Layer 4 of a small transformer language model trained on English Wikipedia (14 layers, counted from 0, width 128).
Take only the direct path to the model's output, skipping the later layers: a vector added to the residual stream pushes a token's score in proportion to its dot product with that token's output vector.

Output vectors of the tokens that the questions are about. A number n stands for (n - 500) times 0.0029.
"areer": 502,711,261,562,546,558,596,638,236,511,449,536,407,500,424,341,317,849,556,416,485,197,354,318,403,199,349,642,556,519,250,372,531,409,209,426,499,688,410,390,295,477,528,788,593,808,564,679,404,609,485,614,204,495,606,556,337,564,627,533,663,602,463,725,513,458,451,500,356,537,463,655,359,627,556,631,418,287,573,743,554,509,425,832,326,453,612,628,421,525,344,322,310,485,397,514,565,384,576,776,539,569,439,462,702,634,195,711,442,744,423,447,867,99,411,666,611,527,594,319,425,672,358,572,462,755,261,666
"les": 517,682,613,534,596,460,453,622,451,495,561,572,664,685,528,548,558,369,613,441,552,442,303,169,651,462,538,507,580,352,280,557,651,246,532,647,292,244,432,656,459,618,442,452,527,778,321,491,321,612,530,599,378,322,494,331,566,430,424,322,562,478,482,567,509,334,626,436,420,676,539,389,391,548,700,656,402,618,446,690,662,269,418,568,498,425,334,565,746,324,442,558,460,306,440,403,493,439,408,660,642,357,448,387,409,676,367,440,581,667,644,685,404,470,471,618,699,680,508,373,539,722,665,613,471,300,450,355
"ember": 495,568,324,801,353,769,701,410,596,382,557,518,437,695,605,530,491,820,341,495,422,420,462,659,673,449,551,555,105,266,318,583,335,529,340,491,329,543,558,728,565,849,466,798,500,436,697,450,547,674,486,663,64,391,622,776,635,402,873,708,622,231,488,612,351,376,429,437,500,514,402,549,510,508,645,533,462,248,472,575,633,425,455,364,587,482,524,402,344,404,451,424,154,375,441,579,692,524,372,710,343,500,627,536,411,610,464,559,659,783,269,389,573,560,342,223,450,500,225,382,545,529,538,553,395,613,476,329
"gh": 360,439,517,390,484,501,584,592,447,431,715,655,197,472,527,438,166,502,431,489,350,624,416,348,347,471,254,485,335,433,326,514,550,444,707,524,334,685,720,427,599,379,592,630,310,589,407,468,770,618,427,447,560,419,333,514,403,335,796,726,303,571,445,561,586,401,524,355,307,502,338,595,321,686,568,601,403,659,688,570,627,643,629,510,427,742,424,371,400,923,623,555,411,285,485,579,649,543,338,625,450,370,390,556,482,443,677,410,686,581,410,837,462,400,452,510,580,510,280,406,589,451,776,485,502,382,706,498
"man": 458,606,457,523,433,538,432,390,566,436,627,459,412,615,570,464,416,442,589,517,540,400,511,519,510,266,610,414,282,318,201,467,373,664,534,410,541,421,450,492,285,610,585,602,580,589,514,535,609,471,457,699,463,547,580,499,272,564,749,597,602,343,454,474,602,152,419,310,606,536,513,758,442,502,571,553,399,685,324,723,574,534,612,559,577,693,649,420,499,469,485,492,314,327,499,405,488,243,359,394,585,419,356,789,529,443,318,429,537,577,700,695,732,571,667,409,627,492,609,495,594,427,480,442,596,338,365,542
"hip": 377,584,351,736,691,531,684,684,477,534,392,657,393,312,357,493,515,543,326,512,533,464,552,447,287,412,334,709,503,534,569,388,382,535,446,530,434,471,537,526,451,431,740,401,511,619,667,304,381,655,676,399,365,274,571,594,364,571,628,742,372,516,482,560,610,532,543,411,725,579,411,749,172,479,547,450,425,323,392,569,653,748,415,782,704,389,521,545,298,746,520,515,343,485,375,625,886,278,470,365,766,309,359,435,350,603,315,618,560,725,626,629,729,260,452,395,381,444,500,466,609,322,450,474,199,431,663,336
" serv": 399,511,467,550,500,510,301,499,571,578,344,304,508,422,546,337,510,529,239,465,521,476,487,598,684,439,353,572,479,461,548,463,502,519,527,640,422,407,472,648,446,593,668,610,493,524,493,599,617,475,490,421,379,515,420,681,628,493,603,522,641,397,363,461,550,424,464,477,585,681,615,466,512,572,697,493,423,462,538,625,388,353,331,368,757,613,561,587,463,519,586,425,380,477,536,604,504,428,650,496,474,383,549,435,476,603,388,391,587,543,389,307,438,361,312,465,683,711,488,520,675,361,477,532,387,542,551,525
");": 483,466,436,601,531,501,670,443,605,363,556,472,518,387,427,377,611,682,548,436,295,411,560,480,444,547,627,619,561,333,383,577,299,402,368,366,486,611,514,646,434,456,491,608,511,527,536,478,374,528,561,415,445,471,740,533,686,638,500,592,608,668,404,572,535,693,621,500,549,432,635,440,351,749,602,481,528,714,462,560,746,292,482,507,489,360,440,483,521,526,578,284,368,515,460,559,598,543,309,568,492,471,648,331,387,635,674,312,443,435,362,551,459,298,300,452,346,711,511,372,758,270,511,252,758,385,409,566
"ced": 484,466,458,719,374,704,581,597,338,394,684,596,825,500,347,496,374,350,429,211,737,387,365,352,487,644,556,387,329,633,254,373,266,499,425,678,620,541,476,606,438,626,589,607,574,600,516,518,642,701,542,504,195,616,504,543,431,660,583,579,491,441,323,581,599,259,595,533,772,939,325,533,374,462,548,567,435,363,612,641,432,776,615,445,673,271,563,525,703,523,592,99,431,316,304,477,713,510,574,525,441,448,668,422,314,458,369,569,290,508,358,500,392,350,478,570,538,637,679,316,650,278,441,352,338,491,708,469
" bu": 521,427,418,529,577,493,505,489,534,530,542,505,571,366,253,421,314,445,409,565,566,479,429,565,691,428,373,645,531,547,544,388,669,607,391,465,520,337,223,512,469,433,721,533,383,647,477,619,713,560,498,631,439,511,454,669,543,378,325,489,521,455,385,484,554,582,608,413,485,625,514,607,429,496,651,662,397,405,462,618,421,254,411,621,753,533,548,555,362,475,542,508,464,532,505,576,331,502,605,502,495,420,362,476,611,617,454,518,457,584,405,553,487,440,473,489,366,628,409,593,656,349,704,434,345,568,538,405
")\n\n": 560,440,362,637,520,479,515,420,403,402,659,597,631,429,585,298,650,589,570,404,355,542,711,516,601,465,628,554,559,148,509,558,495,456,440,367,342,620,490,582,483,495,509,736,272,362,733,597,438,572,400,350,417,660,563,446,613,792,553,409,509,561,408,612,373,607,771,478,570,476,494,498,550,731,526,363,494,622,231,582,696,498,466,558,560,505,411,498,576,467,466,328,209,566,396,535,525,255,588,466,384,476,491,473,559,651,549,320,519,549,419,716,334,346,462,454,573,552,544,283,455,344,584,347,673,437,467,530
"up": 423,664,385,413,664,325,533,612,218,542,409,669,501,619,476,528,332,471,604,536,505,527,581,558,612,331,388,554,492,563,434,512,253,427,590,497,295,447,496,482,289,485,585,673,623,532,487,445,519,692,603,472,615,656,683,505,358,311,551,541,276,432,540,541,586,450,542,361,778,480,415,329,483,508,584,512,502,462,501,484,604,613,414,620,540,431,662,681,598,508,405,332,501,359,402,519,465,572,548,383,689,515,360,670,733,722,325,314,498,392,640,602,465,361,547,598,470,340,345,484,536,439,298,716,441,372,479,628
"ury": 414,308,263,694,718,527,530,446,619,519,493,681,239,577,380,559,304,333,410,553,579,593,468,391,811,337,513,550,587,596,412,688,599,185,432,527,497,436,335,442,31,543,600,569,574,379,493,342,349,590,369,469,479,497,477,871,402,583,420,522,361,502,518,592,524,525,514,450,668,585,568,638,614,619,535,281,400,609,522,606,662,596,529,633,340,406,602,501,403,527,533,457,485,100,590,571,694,728,322,569,472,553,429,445,445,561,349,356,569,469,624,743,372,669,422,236,641,625,529,316,533,553,523,490,514,442,648,484
"ss": 539,534,531,808,260,609,533,622,434,380,464,475,261,530,610,500,364,599,507,583,304,597,443,455,546,493,600,452,438,440,231,454,339,610,647,507,363,465,547,406,280,610,513,485,531,584,507,614,541,576,710,455,512,532,460,374,550,449,747,663,482,447,497,593,496,471,756,468,302,699,561,350,352,630,575,602,420,476,363,634,404,635,492,152,478,387,530,575,550,446,432,557,438,434,463,545,466,636,385,331,504,587,609,467,270,517,675,353,617,734,300,663,382,541,449,570,326,572,655,416,282,608,648,623,507,308,488,646
"ary": 468,404,293,702,466,536,400,576,427,452,833,437,227,167,308,523,450,581,312,423,734,514,774,469,642,382,457,400,390,438,628,433,456,525,371,295,585,589,394,453,277,492,462,657,496,541,667,422,766,699,639,513,460,451,419,558,588,635,516,880,512,374,457,507,663,574,348,793,458,484,400,472,446,476,572,526,432,521,500,582,653,538,472,613,589,331,488,313,460,449,472,645,204,376,666,675,732,469,318,488,433,564,565,775,424,246,752,618,622,492,496,442,526,719,347,278,436,572,452,612,403,525,445,519,569,383,382,304
"way": 295,508,448,292,570,644,489,240,561,534,414,563,184,585,668,506,686,465,468,484,656,422,593,275,467,125,456,467,707,185,468,340,505,461,519,415,468,103,430,319,401,516,659,649,329,594,408,512,658,703,628,566,491,288,420,591,226,707,445,531,386,381,403,512,619,389,706,570,750,395,597,579,695,476,625,602,445,716,713,698,463,702,530,439,539,369,727,442,484,595,480,445,601,356,326,601,588,489,269,479,710,729,662,522,508,413,385,633,545,441,598,344,460,453,526,466,610,446,443,410,814,386,808,397,351,462,452,540
"son": 594,833,620,566,526,570,600,630,385,276,623,356,635,416,402,526,305,884,270,590,389,368,352,120,674,208,660,449,432,220,262,599,417,632,491,516,603,687,254,379,452,641,551,428,570,490,400,528,687,518,517,720,398,544,618,406,436,595,739,584,532,313,470,530,575,539,416,436,330,511,605,698,408,601,616,542,349,460,473,680,612,709,424,434,331,486,373,462,654,415,222,606,416,308,394,396,537,449,352,388,547,465,686,598,622,541,461,386,620,674,363,605,463,520,474,643,639,660,509,290,494,614,582,442,423,706,338,441
"ain": 318,338,521,528,484,400,411,662,493,601,627,596,373,458,585,656,459,581,424,525,578,389,599,645,446,422,503,523,418,526,463,475,403,631,480,647,507,588,472,640,422,507,400,427,496,275,666,339,770,614,547,646,491,496,627,792,449,534,611,410,715,496,528,562,384,717,488,445,500,635,565,468,477,424,696,356,509,584,477,556,628,477,149,187,504,456,603,529,453,461,560,281,634,286,368,444,621,410,497,522,722,609,598,682,402,517,496,691,455,482,517,496,202,589,369,433,467,340,227,440,460,585,378,362,493,667,431,328
" Aust": 545,517,407,631,336,472,475,600,591,491,443,518,581,388,444,534,475,559,563,419,476,649,505,388,468,493,618,518,469,455,669,413,288,525,475,378,532,592,572,435,411,523,652,382,408,641,569,532,417,639,499,695,659,530,334,368,550,437,586,473,596,692,384,507,612,549,457,493,399,473,493,711,558,577,463,318,340,345,621,596,412,552,462,432,479,684,469,429,575,514,493,446,493,511,591,608,389,491,398,603,421,573,459,693,419,544,450,329,612,513,482,610,504,426,391,339,522,502,315,479,576,557,517,446,444,621,341,488
"cl": 441,507,577,643,421,459,621,632,516,374,673,580,309,311,531,603,690,587,528,478,554,291,351,585,519,469,476,427,386,234,676,508,501,394,617,493,357,479,397,406,304,592,446,456,315,400,387,610,509,584,688,569,528,645,497,516,486,507,512,630,538,516,393,493,636,753,649,617,683,678,201,399,366,714,679,786,448,445,621,601,566,417,707,361,340,475,157,486,439,376,515,486,537,153,519,497,523,537,487,574,396,748,601,371,493,594,482,501,413,452,540,455,585,531,493,497,324,611,520,286,486,345,307,709,422,567,586,535
"orm": 427,518,378,409,669,431,483,545,301,707,522,370,270,413,378,400,634,661,630,546,508,721,682,633,523,479,414,544,358,465,441,415,553,483,418,513,405,497,306,570,473,439,337,709,555,639,309,404,739,611,611,493,488,744,655,373,413,351,331,435,383,690,484,609,618,682,445,574,598,391,362,411,221,551,647,583,494,391,414,629,508,555,576,442,619,618,520,538,403,477,604,472,662,412,577,274,618,472,460,437,525,671,866,326,571,561,386,497,453,405,329,532,702,668,338,252,671,534,398,489,701,670,401,323,336,391,449,409
"old": 392,377,602,593,571,478,372,662,688,647,645,612,648,367,624,431,439,744,573,472,506,439,459,609,457,509,405,666,551,591,358,480,509,647,634,502,673,324,443,530,471,591,360,336,429,498,390,600,331,769,663,409,467,355,498,272,287,488,739,614,370,792,511,534,432,498,498,343,534,517,446,457,302,477,459,584,447,512,608,637,642,404,464,407,680,464,521,465,676,418,391,243,647,228,551,502,519,353,396,546,565,505,611,483,793,618,380,327,588,452,458,683,459,679,149,417,460,517,579,320,558,474,336,692,349,381,419,476
" they": 553,557,400,344,717,436,637,413,546,566,627,541,524,511,514,430,484,667,607,528,618,464,654,390,476,500,363,544,408,394,507,644,417,448,665,515,252,422,500,613,439,416,587,517,429,627,347,545,659,565,624,727,299,408,654,557,395,550,332,633,419,830,295,497,544,648,440,424,654,405,538,548,434,447,623,368,458,520,404,613,548,529,531,582,514,577,481,507,462,582,428,624,458,488,677,536,713,590,392,155,255,338,440,525,500,596,316,564,313,283,310,456,534,406,321,687,609,633,500,497,461,704,507,476,379,486,415,304
" team": 469,621,279,492,541,508,647,427,545,616,529,577,212,590,534,465,398,627,630,370,559,316,430,574,465,314,489,609,437,546,558,425,366,211,614,569,452,274,483,347,325,777,502,520,402,629,691,492,613,524,652,592,576,457,447,552,461,684,428,471,485,456,346,452,677,363,459,372,536,613,694,376,391,499,660,420,422,486,347,637,482,553,489,606,558,606,575,547,550,565,502,328,402,466,733,570,487,518,590,475,503,537,234,395,534,476,527,492,436,600,415,495,575,442,489,378,485,513,626,519,717,596,364,742,509,534,194,472
"ng": 373,723,457,570,500,486,486,628,508,357,622,537,496,365,427,622,227,492,536,584,415,489,445,323,511,596,525,493,358,316,339,360,396,356,500,315,584,412,378,342,457,453,594,379,588,693,402,548,426,457,345,504,558,458,519,709,455,393,736,675,671,663,477,655,452,333,644,176,578,352,436,433,322,522,604,690,465,510,449,644,626,704,542,511,535,641,433,347,556,553,727,507,462,586,695,676,327,646,570,493,464,333,573,557,578,546,592,362,540,546,204,808,655,391,530,411,561,447,530,295,356,574,760,393,289,405,544,744
"ever": 413,408,322,647,651,506,382,560,280,733,725,576,717,494,603,351,433,454,506,478,604,668,451,471,409,429,372,648,456,464,293,587,405,575,735,600,422,462,467,400,422,510,518,482,651,704,297,315,524,691,204,699,266,498,374,532,324,510,401,677,507,637,474,534,434,519,511,413,693,428,568,661,442,542,660,503,496,664,342,664,563,747,701,551,703,461,628,429,421,525,417,275,226,254,569,408,626,278,521,663,127,569,694,611,348,386,319,306,518,511,379,549,747,422,374,464,548,602,551,346,544,704,428,612,246,523,807,353
"ities": 624,691,400,643,433,508,501,707,401,523,508,645,284,281,558,359,715,365,411,681,529,398,803,263,468,306,427,636,578,589,288,417,488,252,516,439,346,370,398,618,538,461,576,549,524,739,598,720,390,704,574,386,413,418,451,358,390,274,283,660,619,573,474,583,616,392,310,367,364,545,423,677,577,559,644,628,422,630,457,568,613,589,374,441,599,615,487,662,338,761,448,470,362,465,302,559,832,392,425,537,595,472,430,443,642,662,513,471,458,368,477,525,590,424,149,735,553,823,530,607,513,306,526,636,251,410,272,547

Each question shows what one neuron of this layer's MLP adds at an activation of 1. A number n stands for (n - 500) times 0.00089.

n479: 479,289,540,569,490,516,617,497,539,525,524,347,470,526,588,537,505,533,439,537,480,392,576,623,527,558,629,468,560,401,396,518,505,364,629,578,503,552,585,483,495,550,316,473,452,565,503,535,508,391,614,582,625,505,360,431,596,630,281,438,497,524,581,413,495,513,503,505,416,430,537,518,562,568,559,367,730,635,454,627,465,442,552,556,663,589,456,526,433,452,390,516,381,483,445,684,597,571,505,426,472,513,474,513,374,616,407,364,421,433,689,604,522,348,480,453,268,522,417,622,420,441,440,466,686,465,436,436
Which three tokens does it push up most, strongest first? ");", ")\n\n", " team"

n153: 336,621,706,601,424,585,393,744,648,522,516,426,561,543,530,523,507,328,428,539,567,382,703,546,399,572,497,500,510,490,605,490,520,470,492,455,474,500,479,508,510,549,395,539,699,468,513,571,475,532,497,386,463,671,362,584,599,439,348,516,454,423,421,380,559,470,462,432,508,564,482,334,528,571,474,421,610,505,463,467,590,658,429,500,532,603,548,422,477,471,660,621,401,511,511,358,579,497,586,425,419,468,466,562,447,550,337,375,544,457,633,452,546,413,403,376,334,443,386,513,482,561,377,487,485,465,542,492
Pushed up most: " serv"

n6: 471,549,291,488,492,431,422,532,306,325,348,468,576,495,588,489,456,470,500,612,348,453,525,726,454,545,456,518,552,453,304,568,475,533,479,454,540,399,515,618,618,536,589,626,564,478,443,424,625,593,693,520,543,415,531,583,560,463,585,497,629,424,525,456,445,553,435,327,415,427,439,464,534,560,522,489,445,534,459,557,604,510,477,396,516,454,629,652,430,406,522,568,607,737,566,560,473,618,454,500,530,558,604,424,527,633,273,479,438,477,476,643,531,461,594,381,508,401,352,486,630,372,401,428,636,489,601,603
Pushed down most: "ary"

n41: 452,670,724,532,687,592,333,400,530,599,465,409,559,531,410,552,620,413,588,460,591,462,384,543,565,463,463,523,418,376,477,517,734,293,581,401,594,467,503,491,421,548,440,489,627,565,512,391,441,613,308,508,453,438,412,554,560,395,463,439,534,417,497,503,358,544,653,409,740,648,572,357,461,591,374,539,528,559,414,590,456,582,461,503,442,550,472,433,573,509,444,414,392,434,644,238,500,494,441,454,459,448,627,686,400,462,479,540,543,531,462,724,476,563,500,602,452,509,364,435,463,388,451,726,659,423,491,525
Which three tokens does it push up most, strongest first? "les", "ever", "ury"

n23: 537,444,451,362,612,617,419,330,533,669,500,478,494,559,548,449,519,586,443,602,478,604,447,585,468,588,706,472,458,527,543,446,486,538,458,587,503,364,524,433,376,524,616,622,346,398,535,590,567,659,351,524,431,535,621,661,438,448,533,567,534,406,353,656,242,625,548,567,347,405,520,560,372,579,413,551,671,349,643,371,629,443,511,609,561,526,331,531,467,425,488,404,364,382,518,486,494,485,461,640,437,536,437,588,358,552,341,537,579,403,419,606,395,347,658,447,539,438,317,538,550,652,481,529,644,459,437,553
Pushed up most: "ember"

n314: 630,533,447,532,461,518,666,526,445,455,579,618,713,621,459,581,520,530,299,461,563,502,434,487,600,557,464,440,348,591,590,378,530,520,278,492,668,408,466,517,413,415,347,505,469,427,527,414,567,495,621,522,550,378,608,459,515,408,311,455,521,527,461,598,657,475,472,511,573,480,521,437,600,438,572,527,526,649,533,477,546,430,428,497,319,463,385,403,592,719,511,482,439,517,505,585,543,427,398,553,592,600,495,482,431,537,562,386,430,577,619,492,472,529,628,642,363,440,475,370,508,597,385,566,376,589,505,359
Pushed down most: " serv"

n393: 500,350,437,368,521,623,482,295,398,720,596,563,444,449,526,454,421,537,542,566,678,439,559,613,421,592,500,549,449,462,439,478,497,422,484,544,469,576,457,541,539,452,497,559,470,542,627,453,409,551,601,590,511,492,272,310,570,442,401,457,287,466,451,300,487,388,492,655,472,508,371,675,463,524,556,351,324,682,618,388,511,518,361,519,470,609,516,473,481,588,472,519,457,414,500,578,508,607,492,530,490,563,629,459,505,528,359,562,555,410,552,548,514,646,322,628,513,298,417,393,644,492,620,615,513,564,533,580
Pushed down most: "ng"

n459: 443,656,521,487,475,442,572,495,461,597,588,647,619,403,392,454,632,524,593,556,490,371,427,589,453,379,394,376,611,543,540,502,485,544,514,327,467,505,411,417,563,517,437,537,477,524,517,474,484,424,405,554,561,457,441,510,450,384,450,382,422,315,498,510,457,559,443,608,493,522,558,529,552,525,545,529,621,457,313,452,498,568,414,532,388,545,383,538,453,512,519,408,496,747,526,446,434,397,518,616,496,496,507,518,582,450,474,571,507,417,649,462,631,576,508,507,534,618,697,500,556,552,595,535,487,479,505,412
Which two tokens does it push up most, strongest first? "areer", "ities"

n281: 460,633,440,611,436,386,452,538,775,484,689,324,536,358,517,663,524,274,584,426,450,627,401,567,570,613,476,359,631,406,583,538,443,578,534,605,251,427,522,523,563,460,469,383,478,598,405,430,465,402,626,495,412,424,468,560,511,451,495,555,532,402,477,449,621,510,559,564,567,554,489,636,450,420,553,657,423,492,371,516,497,557,524,634,359,558,455,579,617,442,517,541,365,432,438,439,558,523,439,500,653,560,560,524,602,628,452,484,494,317,525,556,517,335,663,469,535,506,320,508,463,358,461,566,405,547,415,537
Which three tokens does it push up most, strongest first? "cl", "les", "hip"

n182: 589,511,447,571,451,395,534,597,418,437,447,494,549,650,475,371,434,585,389,478,606,431,581,685,535,435,472,503,500,651,529,550,525,568,397,414,599,535,563,371,481,503,398,426,400,622,603,249,314,416,468,364,561,437,497,656,482,348,472,578,370,600,381,456,526,354,516,661,549,425,463,573,513,375,411,539,589,404,515,689,551,452,528,407,447,430,564,397,503,527,505,537,619,457,705,523,554,560,633,463,400,558,426,623,498,551,514,534,435,474,548,489,450,450,555,445,586,585,594,383,619,681,490,391,592,492,381,413
Pushed down most: "ities"

n190: 466,548,433,382,330,474,474,682,359,561,465,462,580,585,425,262,561,622,624,562,547,398,591,554,438,318,486,606,590,519,552,483,484,440,458,442,456,438,563,537,564,401,524,465,549,376,669,621,514,538,453,578,561,405,523,644,370,543,427,518,511,503,436,449,664,462,390,292,420,514,552,525,612,551,330,539,481,768,289,534,547,489,613,370,660,491,436,556,422,587,515,420,540,619,536,477,407,571,478,558,519,404,434,454,317,503,533,526,525,441,587,545,730,683,414,243,551,638,458,302,447,473,560,523,383,600,558,525
Pushed down most: "ced"

n152: 601,423,482,486,412,406,446,548,425,341,600,494,489,623,572,462,552,442,524,682,464,400,421,631,723,457,440,559,375,498,541,508,510,437,674,500,464,508,591,449,405,521,420,569,441,463,334,482,440,700,492,406,485,416,495,492,590,511,517,413,465,484,626,640,452,541,543,518,497,364,485,463,550,586,458,430,411,540,510,372,461,522,445,446,609,651,719,455,425,400,612,503,605,567,375,465,471,693,607,582,517,522,551,533,610,448,513,359,554,458,500,696,487,368,506,572,500,596,403,287,453,495,461,523,562,466,426,468
Pushed up most: "up"

n89: 467,326,568,487,558,472,361,472,652,570,511,497,650,442,386,536,384,642,597,537,433,534,380,658,391,433,503,584,464,505,494,492,412,559,467,469,340,344,490,646,568,450,564,390,562,425,581,632,462,488,741,516,508,529,563,520,434,652,467,515,467,368,580,598,539,473,555,509,546,577,461,508,440,566,617,576,531,259,727,464,558,353,437,365,543,460,511,505,315,525,509,506,306,598,587,566,338,543,530,551,489,457,447,492,405,554,552,503,485,426,438,520,753,561,618,640,492,555,229,558,495,434,572,551,316,572,357,478
Pushed up most: " bu"

n472: 438,402,590,390,452,649,479,449,704,522,431,541,580,551,503,348,400,601,541,470,578,390,487,472,414,500,506,471,461,339,445,523,324,596,461,509,389,672,408,479,445,464,626,647,520,550,470,506,795,485,482,551,590,633,353,470,537,650,562,732,469,438,361,458,582,508,613,558,730,549,379,566,503,540,403,518,538,492,439,604,465,374,657,612,273,515,461,542,514,419,375,454,516,491,422,480,369,432,461,422,754,486,304,477,487,547,491,500,463,679,546,426,431,534,398,393,480,641,726,509,579,385,552,555,433,515,477,542
Pushed down most: "ities"

n265: 467,532,557,410,663,533,519,596,590,412,436,514,510,592,542,525,414,598,368,417,448,381,559,565,550,452,438,340,473,598,389,452,498,451,294,402,518,511,596,451,577,388,595,645,587,537,469,640,512,456,401,514,397,513,437,455,533,557,557,303,656,437,382,374,487,546,438,464,288,568,390,483,669,477,534,561,594,398,475,632,652,510,560,541,619,471,443,502,500,477,508,520,555,592,389,545,355,602,468,582,539,568,658,500,555,490,316,500,459,505,492,629,543,548,551,516,550,614,561,560,398,370,466,523,375,599,383,438
Which two tokens does it push up most, strongest first? "areer", "son"

n289: 503,586,457,507,440,377,488,598,620,482,366,494,681,534,506,513,325,464,403,600,402,517,610,315,495,468,479,468,537,390,735,511,543,372,513,625,674,613,635,438,513,377,536,483,577,648,500,462,380,530,445,563,538,417,442,453,416,577,550,438,622,484,385,594,589,434,581,400,462,505,487,666,578,592,378,511,436,675,533,476,560,538,437,500,603,614,560,484,383,403,364,556,355,570,378,516,432,572,661,588,571,390,428,550,553,595,544,445,523,490,586,608,421,423,574,414,308,386,393,497,466,371,370,479,567,481,481,409
Pushed down most: "orm"

n244: 589,484,560,476,492,641,498,477,366,559,528,455,516,432,446,567,746,460,680,584,564,603,385,492,606,477,432,398,399,442,578,515,490,448,518,633,442,394,750,549,594,575,457,411,544,447,548,558,409,444,463,539,440,492,578,562,477,473,543,426,406,468,608,545,270,517,409,411,537,419,505,633,553,553,466,443,592,467,446,563,487,448,432,410,523,505,325,502,558,508,526,559,592,312,433,575,490,516,377,322,353,318,428,528,476,490,542,652,555,480,518,428,500,426,352,441,444,460,484,574,621,568,473,606,517,656,590,432
Which two tokens does it push up most, strongest first? "ember", " they"

n85: 409,410,423,410,565,666,540,533,566,524,544,285,369,633,442,396,377,548,414,560,500,445,460,566,500,551,433,581,578,452,546,657,456,512,614,453,352,432,636,421,412,561,460,543,594,338,468,573,495,482,293,452,544,455,533,577,535,546,505,424,548,442,594,453,440,495,492,536,560,665,597,405,639,608,622,441,447,475,407,525,358,468,473,480,433,555,530,522,537,616,570,401,440,475,299,552,414,453,498,607,600,502,526,452,435,440,616,281,462,624,585,323,516,515,415,516,460,683,551,429,507,586,556,549,364,495,559,570
Pushed up most: " serv"

n302: 471,374,551,586,544,426,514,521,516,608,372,510,375,631,711,509,420,580,634,709,542,555,603,268,408,583,308,604,424,283,353,306,537,545,280,479,512,435,535,532,497,630,540,492,432,460,469,600,386,570,473,514,512,457,559,602,509,383,404,345,638,402,632,389,594,713,474,536,674,607,652,520,465,321,536,541,357,605,483,570,521,338,535,387,723,451,477,309,607,485,452,547,506,412,571,433,518,368,326,509,506,489,506,476,444,600,577,544,478,387,545,565,609,662,651,559,488,432,434,466,468,406,489,512,419,595,503,567
Pushed down most: "ced"

n180: 439,491,420,514,419,465,451,474,436,410,633,526,422,402,659,477,415,397,584,519,411,511,544,340,340,532,615,395,474,492,550,584,601,427,700,607,452,285,422,491,654,739,488,473,444,476,382,473,486,307,521,483,714,252,439,656,436,293,554,450,552,636,750,655,376,671,431,631,633,400,588,643,491,468,527,546,554,647,435,529,452,595,454,456,533,623,437,432,463,337,643,488,371,670,631,422,589,518,477,282,629,469,420,550,525,500,427,558,462,471,423,552,534,410,455,372,457,521,432,494,509,515,531,515,506,611,429,612
Which two tokens does it push up most, strongest first? "ng", " they"

n32: 377,437,361,462,470,551,423,409,521,495,587,336,479,542,481,574,360,458,537,531,572,547,502,545,429,548,565,548,625,429,423,608,697,473,458,526,528,489,614,738,611,553,622,374,574,516,427,469,373,597,477,545,569,655,350,458,520,432,450,522,397,589,500,508,603,505,493,567,419,457,594,481,696,500,402,495,580,413,598,555,524,471,547,467,443,573,416,441,396,418,391,563,421,469,500,428,415,432,507,610,590,683,477,429,567,388,392,505,552,391,443,518,449,389,500,534,400,497,332,448,475,443,641,600,670,643,446,594
Pushed up most: " Aust"

n130: 466,340,500,445,488,416,564,530,526,559,345,470,393,505,588,582,574,611,533,414,635,544,398,522,515,596,495,418,332,533,673,684,453,388,660,485,465,479,475,468,523,490,422,569,378,508,628,449,349,510,385,453,400,618,336,521,385,476,580,606,566,526,586,390,427,457,488,614,543,620,443,688,500,478,523,492,492,597,524,468,584,377,490,605,434,515,527,459,522,510,455,473,477,427,515,366,520,646,459,552,356,426,625,451,491,568,528,574,511,580,593,551,531,406,404,492,669,404,521,444,437,538,379,493,625,421,388,476
Pushed down most: " bu"

n502: 480,557,558,577,579,345,479,557,623,310,644,509,388,601,715,483,367,381,390,438,615,374,532,554,482,639,584,572,517,546,456,437,700,527,536,459,383,574,603,339,456,587,479,527,454,500,601,471,410,662,509,662,674,381,412,542,579,426,528,341,636,574,494,607,638,563,523,491,438,576,526,247,620,500,354,473,466,438,547,438,429,453,449,460,593,538,383,305,450,483,518,403,349,491,443,624,582,556,346,624,481,563,451,463,360,386,583,474,255,472,619,539,509,483,462,661,534,440,584,642,556,509,464,474,594,541,440,368
Pushed down most: "orm"

n55: 476,514,473,631,460,511,398,540,523,466,557,488,461,540,322,446,419,281,414,274,626,642,379,613,458,718,452,654,519,411,352,599,329,598,471,511,610,466,398,529,522,412,483,563,557,542,511,450,489,573,450,457,599,598,447,587,468,604,601,385,326,533,617,433,356,575,428,550,561,541,579,477,526,513,459,494,340,659,492,572,308,596,527,563,659,514,616,431,513,582,580,489,525,571,396,444,481,472,492,448,368,401,429,584,614,566,595,484,338,468,360,520,466,629,305,511,457,542,594,466,635,564,459,448,628,539,443,561
Pushed up most: "ced"

n262: 513,535,429,356,377,399,435,600,419,519,453,537,427,563,440,591,510,256,442,718,434,579,268,500,535,500,661,483,374,733,466,613,532,590,477,524,599,570,488,525,282,468,493,613,517,445,274,534,625,469,365,386,507,590,546,325,632,435,510,550,520,379,638,667,530,680,493,459,839,414,443,526,523,580,596,532,496,579,471,602,382,535,421,541,643,452,448,690,257,439,397,490,566,566,308,497,401,382,562,490,336,197,568,584,355,576,611,513,453,477,473,790,550,607,601,511,643,665,440,594,605,300,673,426,448,389,392,388
Pushed up most: " bu"

n458: 463,545,611,476,631,500,519,491,424,486,491,646,393,463,524,332,562,431,511,565,475,581,527,414,268,474,404,509,554,435,421,491,591,350,432,482,468,503,559,657,556,709,488,495,541,530,303,414,372,375,399,530,506,338,566,551,483,856,443,660,486,434,335,446,318,577,466,479,649,412,378,481,630,431,432,564,437,426,542,452,530,558,350,608,518,488,542,604,489,374,412,558,641,288,569,596,432,440,235,491,475,605,512,517,546,530,563,672,565,432,702,536,372,503,446,596,529,379,576,434,679,438,530,622,553,488,625,486
Which two tokens does it push up most, strongest first? "way", "ury"

n398: 515,559,270,594,482,565,490,600,465,431,583,421,463,470,446,500,525,390,408,423,595,543,507,469,396,559,495,492,503,425,599,469,446,582,470,450,413,572,536,599,479,487,651,510,451,614,588,450,343,418,569,490,503,583,411,535,548,550,619,366,436,495,492,316,431,438,574,455,556,586,446,525,505,541,297,416,311,540,485,518,365,576,472,402,531,584,636,505,611,492,700,444,587,542,532,472,529,481,487,668,429,408,430,400,476,650,644,367,481,384,510,607,500,746,366,414,533,446,592,676,568,481,333,580,567,564,567,437
Pushed up most: " Aust"

n111: 448,509,483,679,449,541,447,424,368,316,489,590,517,476,448,558,553,449,445,577,405,546,567,625,520,563,457,522,354,580,375,549,532,424,468,444,548,403,662,418,450,497,342,495,539,576,472,582,511,486,452,384,475,588,649,471,614,277,562,611,331,531,416,381,370,293,438,578,322,578,655,434,403,500,604,558,563,575,402,487,361,584,619,370,478,657,377,583,511,336,562,661,446,476,543,513,587,702,618,497,521,508,519,563,554,604,563,503,468,564,556,480,361,508,537,563,462,365,630,421,430,644,395,500,511,706,467,425
Pushed up most: "ss"